Layer 2 of a small transformer language model trained on English Wikipedia (15 layers, counted from 0, width 128).
In attention head 0, each number of a token's query is one row of weights dot the token's vector x. The head spreads its attention over the tokens so far by the softmax of query dot key.

Query weights of the head. A number n stands for (n - 500) times 0.0009.
q0: 318 557 477 395 516 497 512 524 597 304 372 527 545 556 395 651 627 534 453 598 544 577 626 753 473 433 575 487 412 482 399 494 552 427 481 402 619 381 591 316 500 608 452 503 637 459 383 375 475 497 541 667 381 598 307 639 364 387 540 556 674 587 465 351 484 635 453 390 213 500 446 645 535 711 664 684 571 625 609 751 491 475 519 567 493 436 574 525 359 542 530 426 518 638 670 430 436 408 419 601 574 510 525 466 426 422 466 280 481 538 433 494 445 506 380 401 399 608 601 523 387 621 363 460 593 650 598 300
q1: 459 629 318 455 376 466 449 529 472 437 452 545 523 534 410 464 497 470 542 444 429 617 505 693 450 613 517 593 514 567 355 395 479 698 508 349 411 578 542 422 433 484 463 516 372 497 517 537 508 452 327 476 401 589 521 610 583 483 538 407 641 412 463 595 489 402 366 377 514 500 463 595 437 706 447 619 569 636 336 663 543 642 719 665 591 389 630 343 407 508 311 466 484 494 579 620 471 451 635 659 614 571 591 577 540 415 630 542 503 675 423 618 474 597 503 480 479 503 375 432 569 422 434 412 438 610 421 422
q2: 570 469 424 374 506 529 500 619 537 500 576 435 468 628 500 494 413 346 277 606 558 799 432 549 543 422 574 636 374 322 428 473 543 645 481 588 382 567 540 416 547 406 526 646 512 581 572 505 540 482 415 399 417 397 500 386 739 400 408 433 709 623 348 494 350 527 440 465 660 446 487 301 764 343 530 469 397 288 446 604 585 643 374 411 480 488 672 525 544 649 600 487 413 630 408 669 514 409 497 382 643 295 500 552 704 500 557 531 503 503 513 584 489 580 534 314 543 574 419 465 647 523 500 540 566 497 621 388
q3: 509 529 487 578 632 444 588 775 578 443 432 449 484 599 630 406 571 297 461 510 675 752 405 411 493 355 554 433 308 354 439 525 547 562 490 796 311 484 534 460 674 428 545 442 671 449 652 615 529 611 416 438 513 474 506 420 480 522 538 362 630 560 565 464 359 431 484 621 559 528 691 398 552 418 514 453 460 318 451 400 575 513 258 334 588 575 500 386 669 451 581 516 440 710 549 477 379 450 497 243 647 368 510 595 614 565 550 500 397 587 539 497 233 523 585 458 544 576 481 533 662 546 643 569 482 533 712 557
q4: 481 559 564 741 646 472 561 664 695 408 611 393 516 423 602 458 369 372 371 625 383 572 366 430 488 406 636 443 387 341 234 406 478 544 626 669 466 254 662 455 677 508 496 743 752 504 646 452 554 459 393 449 512 507 471 238 589 430 404 416 468 619 611 537 240 595 410 496 456 523 524 512 564 161 587 452 379 166 595 382 435 516 442 432 652 515 887 600 643 649 682 500 438 736 322 594 589 720 643 443 576 149 566 535 368 536 712 644 567 544 627 752 441 584 584 615 594 627 508 560 487 549 523 592 533 355 698 415
q5: 411 458 427 431 572 426 465 324 633 589 515 564 622 588 354 589 547 526 656 205 477 558 482 578 588 511 564 351 520 661 519 373 308 443 489 568 580 526 641 496 626 603 429 341 547 658 352 719 313 456 582 459 285 472 632 475 573 572 166 741 733 474 496 607 380 496 341 628 338 496 324 504 404 578 600 563 640 700 416 542 441 519 608 688 659 233 612 269 393 435 292 500 581 516 654 466 424 543 676 613 735 348 537 612 327 455 438 342 769 702 323 413 369 388 452 534 368 763 560 454 453 664 556 526 500 578 456 395
q6: 643 305 608 475 443 412 329 394 335 439 347 473 512 368 356 576 418 648 527 508 543 392 496 416 504 609 585 622 605 618 484 617 534 438 635 337 398 630 232 403 111 346 450 364 208 476 406 322 588 648 668 579 545 489 351 683 443 427 683 500 466 364 426 239 877 480 687 388 683 282 389 573 517 744 362 673 655 603 467 672 650 431 560 550 261 673 258 340 430 484 386 459 663 416 492 390 429 331 299 610 351 684 420 400 769 388 335 504 329 291 512 465 627 479 409 463 384 399 524 475 432 239 388 384 410 504 397 677
q7: 517 452 463 520 520 619 513 461 375 497 580 468 426 440 553 566 543 586 421 590 532 549 647 425 375 416 489 366 375 399 517 524 529 383 375 418 492 470 548 562 466 492 635 677 451 344 630 379 492 530 445 634 509 387 481 451 423 606 610 360 435 464 417 558 534 295 472 405 549 651 443 407 683 450 387 399 306 269 517 426 639 570 627 509 331 508 626 688 566 508 641 357 510 474 535 664 485 588 578 535 477 521 458 725 483 482 456 464 475 406 386 438 383 687 519 537 495 613 357 520 588 640 581 423 552 451 607 492
q8: 571 432 573 541 559 481 591 559 512 458 514 381 495 273 585 372 245 300 377 694 520 436 256 518 629 556 545 790 640 343 608 674 737 532 663 392 552 435 376 582 341 447 394 513 277 326 804 500 536 435 701 554 642 549 466 591 306 469 854 363 310 336 642 394 583 539 672 265 555 388 655 630 642 433 428 394 273 495 436 355 360 478 376 422 225 627 548 713 825 478 718 806 252 542 338 464 686 416 509 396 161 743 540 291 445 595 526 648 260 231 770 504 755 431 667 582 678 160 437 523 348 439 469 540 512 337 588 616
q9: 331 417 555 604 674 453 402 800 664 570 404 287 708 661 332 359 401 435 306 352 533 576 202 496 544 516 676 466 402 261 525 575 774 750 753 558 141 364 588 615 575 725 605 480 658 525 608 511 561 520 635 451 378 500 570 330 554 726 322 444 583 532 588 519 315 588 558 614 652 381 433 327 655 253 662 518 458 462 417 558 588 754 540 605 543 492 452 496 554 520 321 692 408 671 441 678 598 710 439 353 638 247 729 569 370 496 564 443 699 542 429 361 286 538 665 363 667 642 414 508 588 440 647 690 603 517 452 394
q10: 480 490 284 605 433 636 347 613 459 454 567 627 609 361 525 456 550 428 703 556 454 447 334 462 246 176 590 627 489 433 427 443 413 289 563 319 382 372 611 527 437 456 549 480 560 510 381 344 483 560 333 579 511 278 507 563 375 448 473 456 395 459 334 566 500 588 633 475 415 410 718 680 355 438 666 430 504 878 620 346 395 552 527 348 518 591 356 572 613 583 500 370 630 334 559 423 506 561 531 530 716 596 362 315 621 506 470 455 395 377 645 567 388 628 480 472 647 334 521 511 394 536 514 462 696 680 578 462
q11: 302 544 466 459 552 485 439 631 443 556 552 545 578 576 269 529 775 482 545 511 562 515 412 617 512 401 489 385 462 746 463 401 541 198 496 592 536 275 429 786 541 450 420 321 751 581 381 309 737 723 729 352 372 419 396 740 403 485 316 525 547 518 590 535 421 704 519 406 432 557 466 540 598 638 567 496 568 504 563 333 421 518 659 312 496 529 234 333 459 560 568 466 397 668 566 393 435 496 526 760 309 508 456 365 459 466 461 298 611 452 406 358 513 349 507 567 354 595 482 839 434 660 628 543 490 454 382 401
q12: 468 398 330 734 381 559 593 344 585 373 727 424 294 360 534 321 371 428 301 406 468 313 593 464 431 390 621 585 475 315 435 461 350 615 406 565 291 701 669 402 602 349 389 481 601 322 578 614 540 367 136 531 334 604 845 379 493 772 588 480 676 312 463 527 409 524 655 863 412 406 603 601 570 496 686 568 466 612 327 463 508 650 528 612 586 685 457 620 360 438 461 541 473 479 292 455 607 356 391 571 570 371 552 504 587 392 650 614 541 702 455 477 397 496 500 389 672 741 496 475 889 584 319 428 459 588 595 848
q13: 403 452 466 333 544 644 503 473 467 649 866 638 593 414 684 482 521 362 583 570 432 507 472 420 286 338 485 756 902 280 368 305 442 604 444 552 678 593 719 588 663 364 642 423 655 354 452 429 576 412 352 401 489 423 607 574 649 504 345 482 574 525 384 479 414 657 423 459 376 719 697 522 448 522 601 245 591 388 582 355 489 559 507 560 566 643 563 659 463 584 511 545 589 504 371 640 377 504 598 628 425 267 442 558 380 503 610 507 684 530 530 567 508 647 529 378 507 496 489 440 620 873 693 518 469 504 457 310
q14: 446 500 475 395 542 700 427 523 585 559 680 686 472 171 583 558 649 445 660 663 448 496 520 713 485 463 483 413 697 503 646 557 350 363 231 507 644 550 496 600 503 591 389 583 616 548 549 396 383 553 436 466 532 383 539 520 518 593 405 629 602 544 560 248 479 490 737 589 532 527 661 497 528 459 544 22 539 606 732 472 574 500 558 440 511 379 563 674 479 646 564 384 571 511 313 528 396 500 798 490 458 639 321 541 327 494 594 403 570 521 623 503 556 475 402 577 500 603 621 429 457 504 651 507 458 679 369 421
q15: 768 565 523 492 550 539 549 489 410 633 361 514 327 418 655 493 493 492 525 557 292 178 591 406 585 654 439 373 449 607 622 592 507 627 512 531 515 570 520 332 293 552 647 754 368 602 584 557 330 207 313 686 725 674 543 485 420 397 541 340 381 541 566 525 644 185 435 555 750 456 677 397 624 748 350 624 441 434 627 423 615 439 541 496 472 437 379 387 485 420 507 442 326 358 442 458 597 286 594 574 772 613 470 338 500 392 423 523 492 554 221 716 645 652 586 538 644 376 542 453 581 378 538 425 384 496 682 704
q16: 553 542 289 303 346 398 547 464 508 376 537 686 494 450 428 626 555 577 596 617 347 583 523 770 360 477 449 254 553 520 323 439 370 549 542 599 497 372 455 509 536 494 373 388 500 569 554 566 417 313 490 558 378 522 477 466 540 554 376 438 481 488 582 458 607 544 485 432 365 581 285 593 616 441 545 386 658 415 643 645 520 461 612 476 541 474 656 382 351 446 480 445 578 506 429 542 489 326 607 546 497 586 580 559 313 585 651 449 461 573 424 609 614 598 345 421 638 589 665 589 520 491 378 559 375 574 407 521
q17: 358 538 580 538 437 497 370 474 534 438 465 494 551 430 461 482 554 627 618 469 511 186 500 512 620 427 522 539 526 619 616 497 413 497 532 358 567 345 557 515 446 721 494 554 403 434 358 362 447 573 671 749 596 704 417 750 370 397 602 642 387 472 535 218 629 534 459 458 477 548 576 635 599 590 430 634 649 835 580 544 457 384 525 618 639 534 289 361 446 401 500 471 567 369 539 446 492 507 525 509 398 543 297 413 548 454 412 462 402 424 446 440 489 497 571 436 318 404 465 539 369 533 646 460 491 591 390 506
q18: 506 454 418 413 411 341 466 465 500 408 439 586 535 540 500 581 656 525 613 357 513 482 522 616 588 572 543 503 672 647 549 547 397 526 445 414 686 586 485 484 439 528 532 246 546 514 304 636 415 528 506 373 494 537 460 533 419 489 553 522 568 497 477 546 556 455 299 471 438 437 457 631 386 644 467 667 662 628 462 494 539 603 621 695 533 375 384 379 509 415 353 613 524 438 576 431 407 393 463 555 529 554 466 455 404 340 433 517 603 642 267 434 540 506 500 462 418 497 557 374 455 494 407 309 328 621 313 386
q19: 391 437 350 357 527 441 552 399 508 557 506 466 521 562 538 544 471 494 650 356 487 653 406 589 525 616 545 628 677 634 455 326 372 454 458 346 465 512 487 549 679 482 443 411 563 596 424 540 324 538 395 454 472 511 602 454 474 524 379 594 569 376 259 639 525 582 346 528 325 462 333 572 267 580 583 571 574 518 500 706 579 602 624 647 557 290 673 387 546 557 419 521 548 469 634 539 540 472 583 570 601 417 610 568 350 522 608 419 672 625 375 500 323 482 559 479 434 580 602 540 493 628 408 420 589 571 292 398
q20: 343 432 364 437 452 390 484 287 465 327 488 609 560 329 460 619 608 450 600 384 364 545 418 588 437 537 559 552 690 643 515 457 374 434 407 565 583 417 487 474 563 604 520 398 636 571 491 534 383 534 487 433 560 576 542 585 443 488 346 703 535 383 509 570 576 460 429 454 287 509 359 583 437 643 658 410 570 587 491 644 572 512 538 690 381 258 503 442 428 531 440 584 558 512 584 509 477 482 594 583 424 578 579 409 358 554 503 482 628 623 413 457 493 497 515 290 355 554 580 491 537 577 230 433 415 669 344 532
q21: 558 388 464 479 630 504 321 357 393 576 582 605 553 565 478 630 483 607 438 612 485 553 550 427 463 604 389 366 468 473 374 497 290 532 496 525 635 554 578 617 570 592 549 530 777 719 465 399 465 369 515 167 457 391 385 487 623 632 380 384 564 713 553 497 346 643 630 371 615 594 376 333 550 366 411 320 576 319 642 504 605 577 675 336 728 527 463 638 379 440 453 592 526 638 145 489 423 678 590 530 731 430 507 452 432 516 547 354 496 670 532 651 605 446 326 528 648 553 490 293 520 601 476 682 494 486 537 278
q22: 563 518 566 384 471 423 520 584 425 568 595 483 417 299 399 584 610 475 473 629 702 522 640 525 626 503 436 463 626 476 658 628 434 336 431 507 552 430 294 514 222 598 483 517 255 432 417 238 301 610 735 593 646 405 179 576 437 282 570 338 510 507 496 422 654 423 626 298 548 528 431 464 624 489 313 588 592 555 460 395 368 350 415 496 477 597 271 458 606 565 514 380 544 481 510 385 320 522 493 635 427 739 358 521 661 411 264 604 388 322 489 359 736 621 591 457 602 291 504 614 379 266 596 447 464 511 465 593
q23: 361 543 508 667 560 553 764 772 518 437 688 611 496 445 743 342 375 134 355 697 379 665 312 313 462 348 574 455 545 275 370 538 558 504 524 417 527 420 743 659 766 558 511 500 798 347 599 611 523 508 474 261 672 460 481 322 535 610 419 303 417 488 460 496 270 596 365 500 290 523 675 414 592 283 772 213 362 312 528 424 332 445 450 340 654 603 634 710 660 538 569 636 419 570 313 575 576 545 597 351 456 392 469 562 428 554 500 602 520 628 708 587 377 552 396 369 630 444 654 528 491 582 570 620 602 512 546 504
q24: 480 413 673 504 664 414 478 561 305 405 532 445 654 681 370 636 497 527 487 399 506 458 510 479 772 563 507 417 636 490 538 249 372 465 692 479 550 598 504 490 587 791 461 404 724 572 444 634 479 463 508 639 489 633 444 557 634 458 381 534 471 718 705 526 408 547 343 493 536 467 489 334 581 384 485 702 675 391 542 395 466 583 538 486 675 365 541 195 539 530 443 683 400 832 464 448 610 522 493 453 486 379 583 575 376 513 554 189 622 700 468 704 412 397 415 507 366 639 666 436 465 629 493 619 519 539 500 424
q25: 413 461 569 496 367 427 748 407 529 473 283 363 417 248 623 594 466 504 631 760 600 471 639 771 572 524 426 548 585 552 550 740 421 468 450 518 486 548 398 445 403 597 621 609 112 419 744 503 475 466 585 558 486 516 396 459 362 457 717 367 392 483 518 386 580 427 496 482 434 374 676 539 587 623 368 679 335 590 554 611 573 383 521 518 290 486 341 514 507 493 631 532 573 278 530 439 541 515 553 462 446 711 514 331 642 248 459 653 454 399 518 394 771 598 542 324 457 425 432 413 596 275 602 269 520 559 517 677
q26: 567 388 541 387 518 597 510 503 549 466 698 551 460 295 477 684 483 418 598 536 386 382 469 493 312 490 525 372 455 524 623 517 633 431 606 583 294 549 396 531 227 405 483 607 285 346 693 313 479 427 488 570 695 394 534 524 510 471 592 465 503 429 610 551 751 360 460 333 663 354 664 547 680 447 546 540 500 445 482 500 325 421 628 688 329 731 496 472 570 400 524 379 466 279 507 431 538 410 632 601 677 718 657 468 485 507 566 684 413 518 709 382 688 511 546 248 437 231 518 636 577 220 636 514 687 683 535 278
q27: 772 289 638 470 466 539 682 476 391 553 313 345 462 437 516 643 493 656 313 425 503 508 657 433 763 626 280 414 550 515 613 565 365 694 315 444 547 671 324 367 345 610 571 607 332 653 681 556 303 204 488 801 603 685 461 460 500 448 548 357 517 581 618 535 473 321 557 712 619 500 542 406 588 689 317 777 570 603 641 545 639 556 456 561 516 329 408 537 477 385 446 359 412 519 457 455 513 402 715 605 557 472 608 344 665 324 435 552 368 542 241 532 695 400 449 436 521 339 541 462 766 438 552 404 507 426 529 660
q28: 430 476 459 536 737 467 507 396 478 305 415 620 601 578 454 270 466 394 455 376 395 439 511 512 669 603 508 434 167 612 408 623 732 750 420 568 319 531 458 504 359 648 350 656 465 567 693 588 689 492 817 556 305 653 320 515 553 504 473 457 566 355 342 444 463 589 604 476 802 749 496 369 545 504 394 603 344 476 391 701 508 694 496 370 362 280 712 355 601 500 442 387 545 848 530 712 594 554 760 446 565 500 591 630 683 606 542 623 556 194 739 515 486 410 481 415 577 511 452 598 549 364 413 559 540 257 298 710
q29: 391 344 505 504 334 591 443 591 797 362 572 504 572 587 403 396 402 513 671 464 480 563 301 311 246 334 447 629 404 380 402 414 303 549 446 656 487 453 812 517 675 431 475 636 874 438 469 363 518 560 640 524 256 463 663 500 660 668 269 683 418 701 387 542 323 686 603 495 291 402 504 562 305 356 797 197 683 306 428 469 517 783 360 242 636 354 675 522 464 670 483 486 537 615 310 848 648 800 592 461 514 270 403 566 545 802 616 296 714 518 699 368 38 600 422 428 394 602 376 582 450 624 346 561 549 399 448 381
q30: 489 437 439 601 489 630 214 379 466 433 451 500 519 590 484 125 464 555 664 433 523 595 461 544 520 336 581 500 362 583 519 418 620 338 552 519 561 378 607 464 788 359 398 440 767 504 305 493 533 657 682 230 405 283 581 382 676 778 296 544 462 602 462 581 470 637 534 443 450 479 530 622 193 416 461 475 496 330 572 444 269 526 679 572 547 630 374 474 402 539 460 436 583 485 507 612 428 643 540 536 409 449 426 676 489 804 360 374 418 508 610 471 83 519 511 560 462 546 485 553 178 589 500 369 424 577 417 445
q31: 328 348 532 386 260 556 471 427 715 360 579 405 595 525 553 664 668 589 669 461 466 317 493 346 277 496 368 642 629 462 336 305 367 358 626 520 609 647 728 410 480 382 702 396 679 515 457 479 689 541 551 475 687 685 629 646 586 593 515 424 407 592 690 231 456 269 457 556 360 579 606 691 544 780 475 487 580 445 615 303 508 620 527 361 623 621 438 696 710 448 477 587 547 330 607 668 360 447 469 413 405 504 628 354 838 532 696 586 375 405 389 339 532 616 336 350 597 601 465 456 671 609 373 400 450 770 473 527

Each question shows a short text with each token's key, already scaled and adjusted for position as the last token sees it. A number n stands for (n - 500) times 0.0027.

Then comes the last token's vector x. A number n stands for (n - 500) times 0.012.

0 "c": 496 506 498 475 450 428 627 547 492 540 588 455 529 497 532 471 507 517 502 550 585 536 450 500 242 589 498 496 490 540 547 504
1 "G": 538 414 508 515 589 359 540 538 462 578 521 565 476 555 535 437 554 528 416 424 454 536 496 527 237 506 471 432 498 580 538 577
2 "ar": 477 536 508 459 394 417 595 532 464 488 625 535 441 429 473 458 489 510 545 546 563 512 465 401 250 566 497 405 506 547 591 483
3 "ret": 633 547 490 426 378 600 586 498 526 456 608 523 526 538 526 453 487 569 630 567 544 434 450 448 339 572 495 431 470 512 578 480
4 "t": 525 458 447 435 354 439 589 534 420 507 641 543 457 523 485 452 492 550 506 490 530 458 500 446 218 542 504 452 501 564 586 502
x: 561 447 371 616 433 319 448 547 470 408 502 425 504 506 584 446 475 468 403 473 574 506 515 569 582 551 400 517 389 549 564 664 413 576 516 629 445 443 581 585 438 471 442 467 283 522 374 629 628 469 489 464 538 502 531 528 384 419 511 423 451 404 432 436 576 473 621 590 425 361 545 551 391 485 466 541 525 462 591 437 500 466 662 476 545 386 465 477 432 504 664 596 569 583 521 497 434 416 503 449 313 596 397 478 578 531 470 502 494 600 535 363 587 421 433 516 474 461 536 497 413 419 532 412 539 351 510 526
Which two tokens does the last token look at most, in order? 2 "ar", 4 "t"

0 "L": 628 529 466 498 558 435 535 525 439 622 558 497 440 569 421 442 517 572 427 409 357 543 517 558 318 517 478 422 566 549 577 589
1 "C": 491 435 495 508 598 413 555 596 448 582 501 493 493 509 496 456 610 555 405 397 429 557 510 585 291 509 479 461 489 528 525 499
2 " was": 456 501 504 460 439 326 688 515 447 465 660 613 480 419 475 503 541 431 513 530 522 500 527 386 258 561 556 547 478 561 550 418
3 " the": 474 496 459 402 404 393 686 460 433 511 582 531 446 372 458 466 495 490 523 499 546 505 513 315 133 540 521 561 477 471 517 402
4 " third": 590 432 439 445 468 409 630 618 512 448 546 411 463 503 585 546 443 540 527 425 523 488 548 496 181 559 536 497 466 487 407 518
x: 533 394 437 634 422 535 515 537 569 438 450 482 591 525 685 549 536 632 508 682 349 483 420 624 394 598 465 667 483 525 597 402 461 567 486 414 473 534 434 446 492 434 551 512 407 397 646 436 459 529 366 472 582 480 468 408 493 448 495 526 393 502 333 513 445 405 503 541 614 439 542 442 440 581 464 503 508 572 578 442 475 574 565 546 396 576 573 528 539 545 417 506 631 379 488 513 461 529 505 542 433 429 448 660 415 578 467 533 444 468 594 542 656 574 466 573 447 406 636 461 459 485 621 486 443 570 521 476
Which token does the last token look at most? 4 " third"

0 " read": 524 493 512 444 471 321 633 611 537 418 550 455 562 462 477 545 538 487 526 526 571 562 519 482 218 644 557 602 483 502 469 513
1 "ily": 443 522 507 447 474 382 648 574 470 401 665 432 592 412 478 508 504 483 553 544 582 540 503 465 294 662 445 495 489 487 548 508
2 " exp": 460 513 462 442 429 416 650 562 537 470 571 428 459 501 494 522 467 528 555 545 555 494 494 482 364 602 540 530 487 499 501 534
3 "anded": 422 480 476 400 470 354 564 573 511 457 653 371 525 481 570 534 446 518 494 477 518 570 525 432 65 582 573 576 454 505 556 515
4 " to": 547 538 491 381 425 381 677 575 480 437 598 422 492 392 466 521 521 507 495 508 556 517 520 337 279 619 480 582 531 525 513 458
x: 561 440 501 694 409 594 554 493 422 452 405 449 556 422 569 480 352 551 513 529 580 614 570 483 446 446 605 434 565 502 437 454 539 467 538 421 472 485 547 556 549 448 519 578 279 511 510 534 224 421 512 505 383 524 493 500 454 403 445 443 456 484 410 614 446 448 600 640 421 542 564 477 477 515 491 519 397 574 471 453 536 511 470 529 259 546 427 578 505 453 502 452 601 543 539 461 544 376 566 501 586 623 523 425 640 516 682 409 524 443 439 510 462 434 534 441 466 509 420 613 525 446 435 567 511 529 455 408
Which token does the last token look at most, and with what share of its attention? 3 "anded", with about 30%

0 "ed": 519 495 530 447 507 418 656 555 488 449 583 470 510 458 513 499 550 476 526 549 555 547 483 417 251 614 560 534 466 501 545 474
1 " men": 436 558 520 454 412 429 613 576 501 442 563 373 504 447 510 601 467 506 562 526 573 509 528 481 341 584 578 585 467 498 438 565
2 " for": 458 512 495 418 451 376 656 497 517 475 639 494 482 426 530 537 515 498 510 510 522 531 508 396 158 587 559 514 507 567 528 551
3 " use": 522 527 464 456 451 436 622 579 539 385 595 402 504 474 532 595 488 540 555 504 569 530 513 508 297 622 595 550 451 467 495 525
4 " in": 476 509 499 418 449 346 734 502 500 497 554 508 404 417 433 485 479 509 499 490 528 526 488 411 233 624 498 499 560 540 553 437
x: 512 521 473 552 573 415 567 582 466 443 552 492 476 424 531 498 460 554 465 517 542 504 497 403 320 551 433 482 404 502 662 577 609 468 427 565 448 551 339 521 464 615 625 532 344 623 480 503 406 521 480 496 500 554 461 508 445 452 525 495 628 406 447 488 510 396 549 555 302 432 476 642 478 541 507 472 543 582 516 520 571 546 456 539 324 503 474 622 463 527 397 650 557 542 513 546 590 377 493 346 494 572 521 425 575 381 652 620 592 535 384 631 505 486 522 525 519 388 624 465 527 455 607 501 576 461 562 375
Which token does the last token look at most, and with what share of its attention? 1 " men", with about 50%

0 " Con": 526 487 465 451 450 363 545 527 513 530 514 477 577 465 477 458 532 545 485 513 503 497 479 502 278 527 479 489 505 532 501 509
1 "c": 495 512 493 485 427 442 620 522 502 538 563 459 531 481 516 482 490 523 503 555 575 505 458 495 287 552 483 478 530 520 533 495
2 "ord": 475 499 506 439 453 470 582 570 476 460 591 418 536 415 523 543 466 509 565 568 569 485 487 449 313 611 436 533 537 532 534 504
3 "ia": 512 524 506 433 439 496 587 622 499 484 523 376 534 337 466 557 459 555 536 511 549 500 471 429 330 599 491 579 557 495 517 529
4 " S": 458 513 519 527 515 394 534 467 492 573 596 513 501 520 471 454 438 413 431 502 515 504 501 533 319 517 472 459 498 575 541 463
x: 474 620 596 488 625 375 490 502 558 476 568 417 346 527 479 521 500 479 415 433 524 448 614 456 468 713 350 490 349 592 466 448 474 452 451 565 543 481 287 446 485 531 469 466 318 453 524 478 429 598 554 439 524 621 516 540 453 279 586 514 472 413 586 506 412 494 497 531 456 555 526 521 536 447 449 660 401 546 592 420 583 461 513 584 453 527 409 515 523 518 456 476 526 473 626 401 421 469 406 543 353 566 556 490 443 494 477 521 334 492 464 430 581 451 480 586 495 514 546 520 310 556 417 599 526 444 683 563
Which token does the last token look at most, and with what share of its attention? 3 "ia", with about 90%

0 " \"": 518 486 472 446 486 315 639 555 498 426 622 471 523 482 542 568 458 487 537 503 562 531 515 440 191 625 554 585 393 525 527 532
1 "A": 457 502 465 459 488 373 636 547 493 530 576 479 522 439 431 524 573 514 479 483 501 504 484 463 251 597 502 551 486 536 512 554
2 "ct": 455 492 508 473 454 455 594 578 529 432 589 434 445 585 504 488 481 517 516 534 531 507 504 427 189 617 570 526 466 436 534 493
3 "ive": 433 468 461 472 484 408 625 613 476 456 646 432 540 499 523 502 443 549 519 465 498 553 502 500 180 647 513 498 488 516 532 534
4 " A": 530 484 492 486 507 407 570 516 497 574 589 484 554 440 452 444 430 473 441 471 504 493 489 489 255 556 476 482 528 587 551 481
x: 768 463 519 539 459 517 634 521 510 655 435 381 573 418 373 530 548 512 263 479 506 537 538 521 489 540 387 384 528 516 487 516 675 427 490 437 516 567 391 427 395 434 435 348 260 540 465 453 430 547 599 577 526 496 579 520 497 564 551 436 554 449 409 529 561 514 535 510 542 606 451 503 470 471 499 518 443 450 454 478 419 491 474 542 469 573 506 373 552 481 532 492 472 411 566 436 441 470 429 517 335 712 439 491 409 434 537 618 447 470 562 441 419 387 500 538 429 527 515 395 435 541 467 579 596 538 492 486
Which token does the last token look at most? 2 "ct"

0 " se": 531 506 509 522 516 416 542 493 523 524 572 483 528 508 491 465 498 530 548 488 529 543 474 533 226 540 470 445 438 523 504 547
1 "al": 437 562 501 457 416 480 599 499 498 522 601 480 451 397 494 457 508 525 582 545 591 528 465 448 242 647 523 494 473 515 547 460
2 " off": 498 521 482 431 478 385 642 590 522 471 580 407 444 385 493 543 507 524 576 521 570 528 499 475 303 599 565 541 534 501 527 507
3 " the": 478 489 461 414 430 431 643 489 426 516 583 499 464 352 449 477 492 506 529 500 560 520 503 369 186 563 497 554 514 483 518 431
4 " is": 495 542 482 444 418 387 620 578 471 480 638 490 497 413 457 532 479 474 538 565 545 496 500 436 329 600 569 559 462 543 533 400
x: 626 600 505 536 441 503 560 437 465 525 626 464 439 356 503 550 437 419 474 454 587 551 507 542 541 484 417 537 553 449 550 538 437 497 586 591 520 451 614 507 437 508 489 641 153 439 415 530 412 393 462 396 549 423 457 406 515 414 557 499 562 376 533 606 457 482 450 684 380 502 425 543 566 527 539 603 523 507 612 584 410 294 400 559 436 540 461 531 426 639 424 353 463 569 456 360 564 414 533 556 524 503 599 601 460 451 473 644 493 487 433 498 533 502 404 444 498 490 505 465 488 491 539 551 515 664 536 440
Which token does the last token look at most? 4 " is"

0 " ass": 479 531 496 496 496 474 560 476 522 477 617 505 521 621 610 487 517 527 506 480 520 497 491 532 277 545 574 441 452 522 480 575
1 "ass": 470 509 494 501 413 481 581 545 442 468 636 501 505 528 441 421 512 517 601 566 564 493 482 496 265 614 455 391 461 613 584 581
2 "ination": 465 588 504 460 509 515 640 662 483 398 582 389 506 426 579 583 471 586 585 508 523 529 523 548 320 667 609 549 532 451 487 501
3 " of": 536 533 480 414 397 422 691 486 495 480 604 457 442 391 491 510 450 501 559 550 550 574 489 326 216 662 488 548 579 501 524 418
4 " one": 561 442 461 476 440 443 610 634 426 461 563 462 451 383 587 539 440 530 539 433 516 529 562 470 241 603 493 577 563 545 409 486
x: 653 547 566 597 491 623 559 543 481 532 439 331 585 396 448 421 472 589 350 647 395 364 428 600 441 496 506 568 596 559 557 360 427 528 430 525 467 541 500 475 399 498 494 493 411 413 498 434 588 423 326 488 486 466 505 435 502 571 546 572 551 374 421 545 526 313 497 514 528 396 443 564 444 477 455 392 406 548 425 520 481 582 512 477 285 725 506 514 549 489 521 490 591 434 557 422 484 438 424 427 407 500 544 495 434 566 528 501 386 325 471 440 351 564 589 501 463 562 521 494 497 489 587 419 414 559 495 434
Which token does the last token look at most? 2 "ination"

0 "A": 567 524 465 441 508 385 621 571 467 552 547 507 493 425 435 506 573 524 481 474 469 524 479 470 242 589 500 536 499 563 531 544
1 "ct": 467 506 521 467 471 474 583 594 505 443 567 448 425 587 520 476 524 524 506 533 523 522 499 432 196 615 565 520 471 456 547 489
2 "ive": 412 497 477 459 492 421 618 623 464 461 631 438 523 507 538 491 522 556 533 463 491 566 501 506 182 649 519 497 479 529 539 531
3 " A": 450 462 483 482 516 415 558 518 493 582 577 488 546 451 467 426 440 478 447 465 492 502 490 501 252 553 483 473 515 604 557 477
4 "ff": 502 479 456 397 453 569 629 473 457 509 617 417 524 493 461 520 498 545 547 576 557 465 458 435 291 561 507 485 429 526 549 458
x: 448 492 552 406 487 465 570 629 456 336 394 621 493 563 541 526 524 493 634 551 462 476 554 529 598 550 477 533 510 544 452 525 578 492 481 421 451 406 538 524 515 533 506 600 347 451 409 545 542 475 568 502 374 516 361 507 551 482 592 560 514 400 477 441 574 422 550 501 407 265 666 541 586 443 406 597 464 577 456 395 475 446 480 575 514 401 452 513 559 535 481 556 581 526 449 478 607 446 641 467 455 541 529 516 495 537 322 403 525 509 493 369 587 491 433 672 489 383 536 463 536 467 304 347 614 534 462 556
Which token does the last token look at most, and with what share of its attention? 4 "ff", with about 40%

0 "i": 502 557 534 465 467 411 639 578 461 477 597 480 436 372 440 533 517 513 563 559 593 498 475 473 178 598 450 562 548 518 531 542
1 " car": 432 545 522 520 464 432 583 570 519 478 559 415 459 456 556 553 487 523 545 495 574 509 506 539 414 658 537 539 436 416 435 548
2 "ry": 436 582 509 442 465 481 641 612 420 435 650 404 569 427 487 498 453 546 577 554 569 511 500 440 281 657 454 546 528 502 592 513
3 "ing": 510 515 504 436 503 434 655 612 437 462 661 450 438 419 516 521 454 553 546 502 565 556 497 478 189 616 529 450 488 545 581 468
4 " the": 491 515 460 398 421 427 651 487 433 506 599 486 462 367 458 482 467 475 521 508 552 524 488 324 143 599 507 546 461 457 494 413
x: 518 535 412 528 478 480 566 495 535 503 476 480 456 512 542 539 571 496 481 555 587 525 556 524 441 453 533 477 515 610 551 524 494 409 444 430 483 547 468 483 466 305 472 518 302 441 514 569 534 337 411 564 549 525 587 485 15 478 739 551 532 391 547 513 498 491 400 502 492 458 458 495 581 456 561 338 479 508 475 519 507 489 504 524 455 504 530 500 607 469 446 546 587 460 483 528 496 531 449 516 559 526 417 562 578 565 639 468 524 542 499 472 418 422 465 545 458 506 462 574 482 492 537 376 492 578 516 538
Which token does the last token look at most? 4 " the"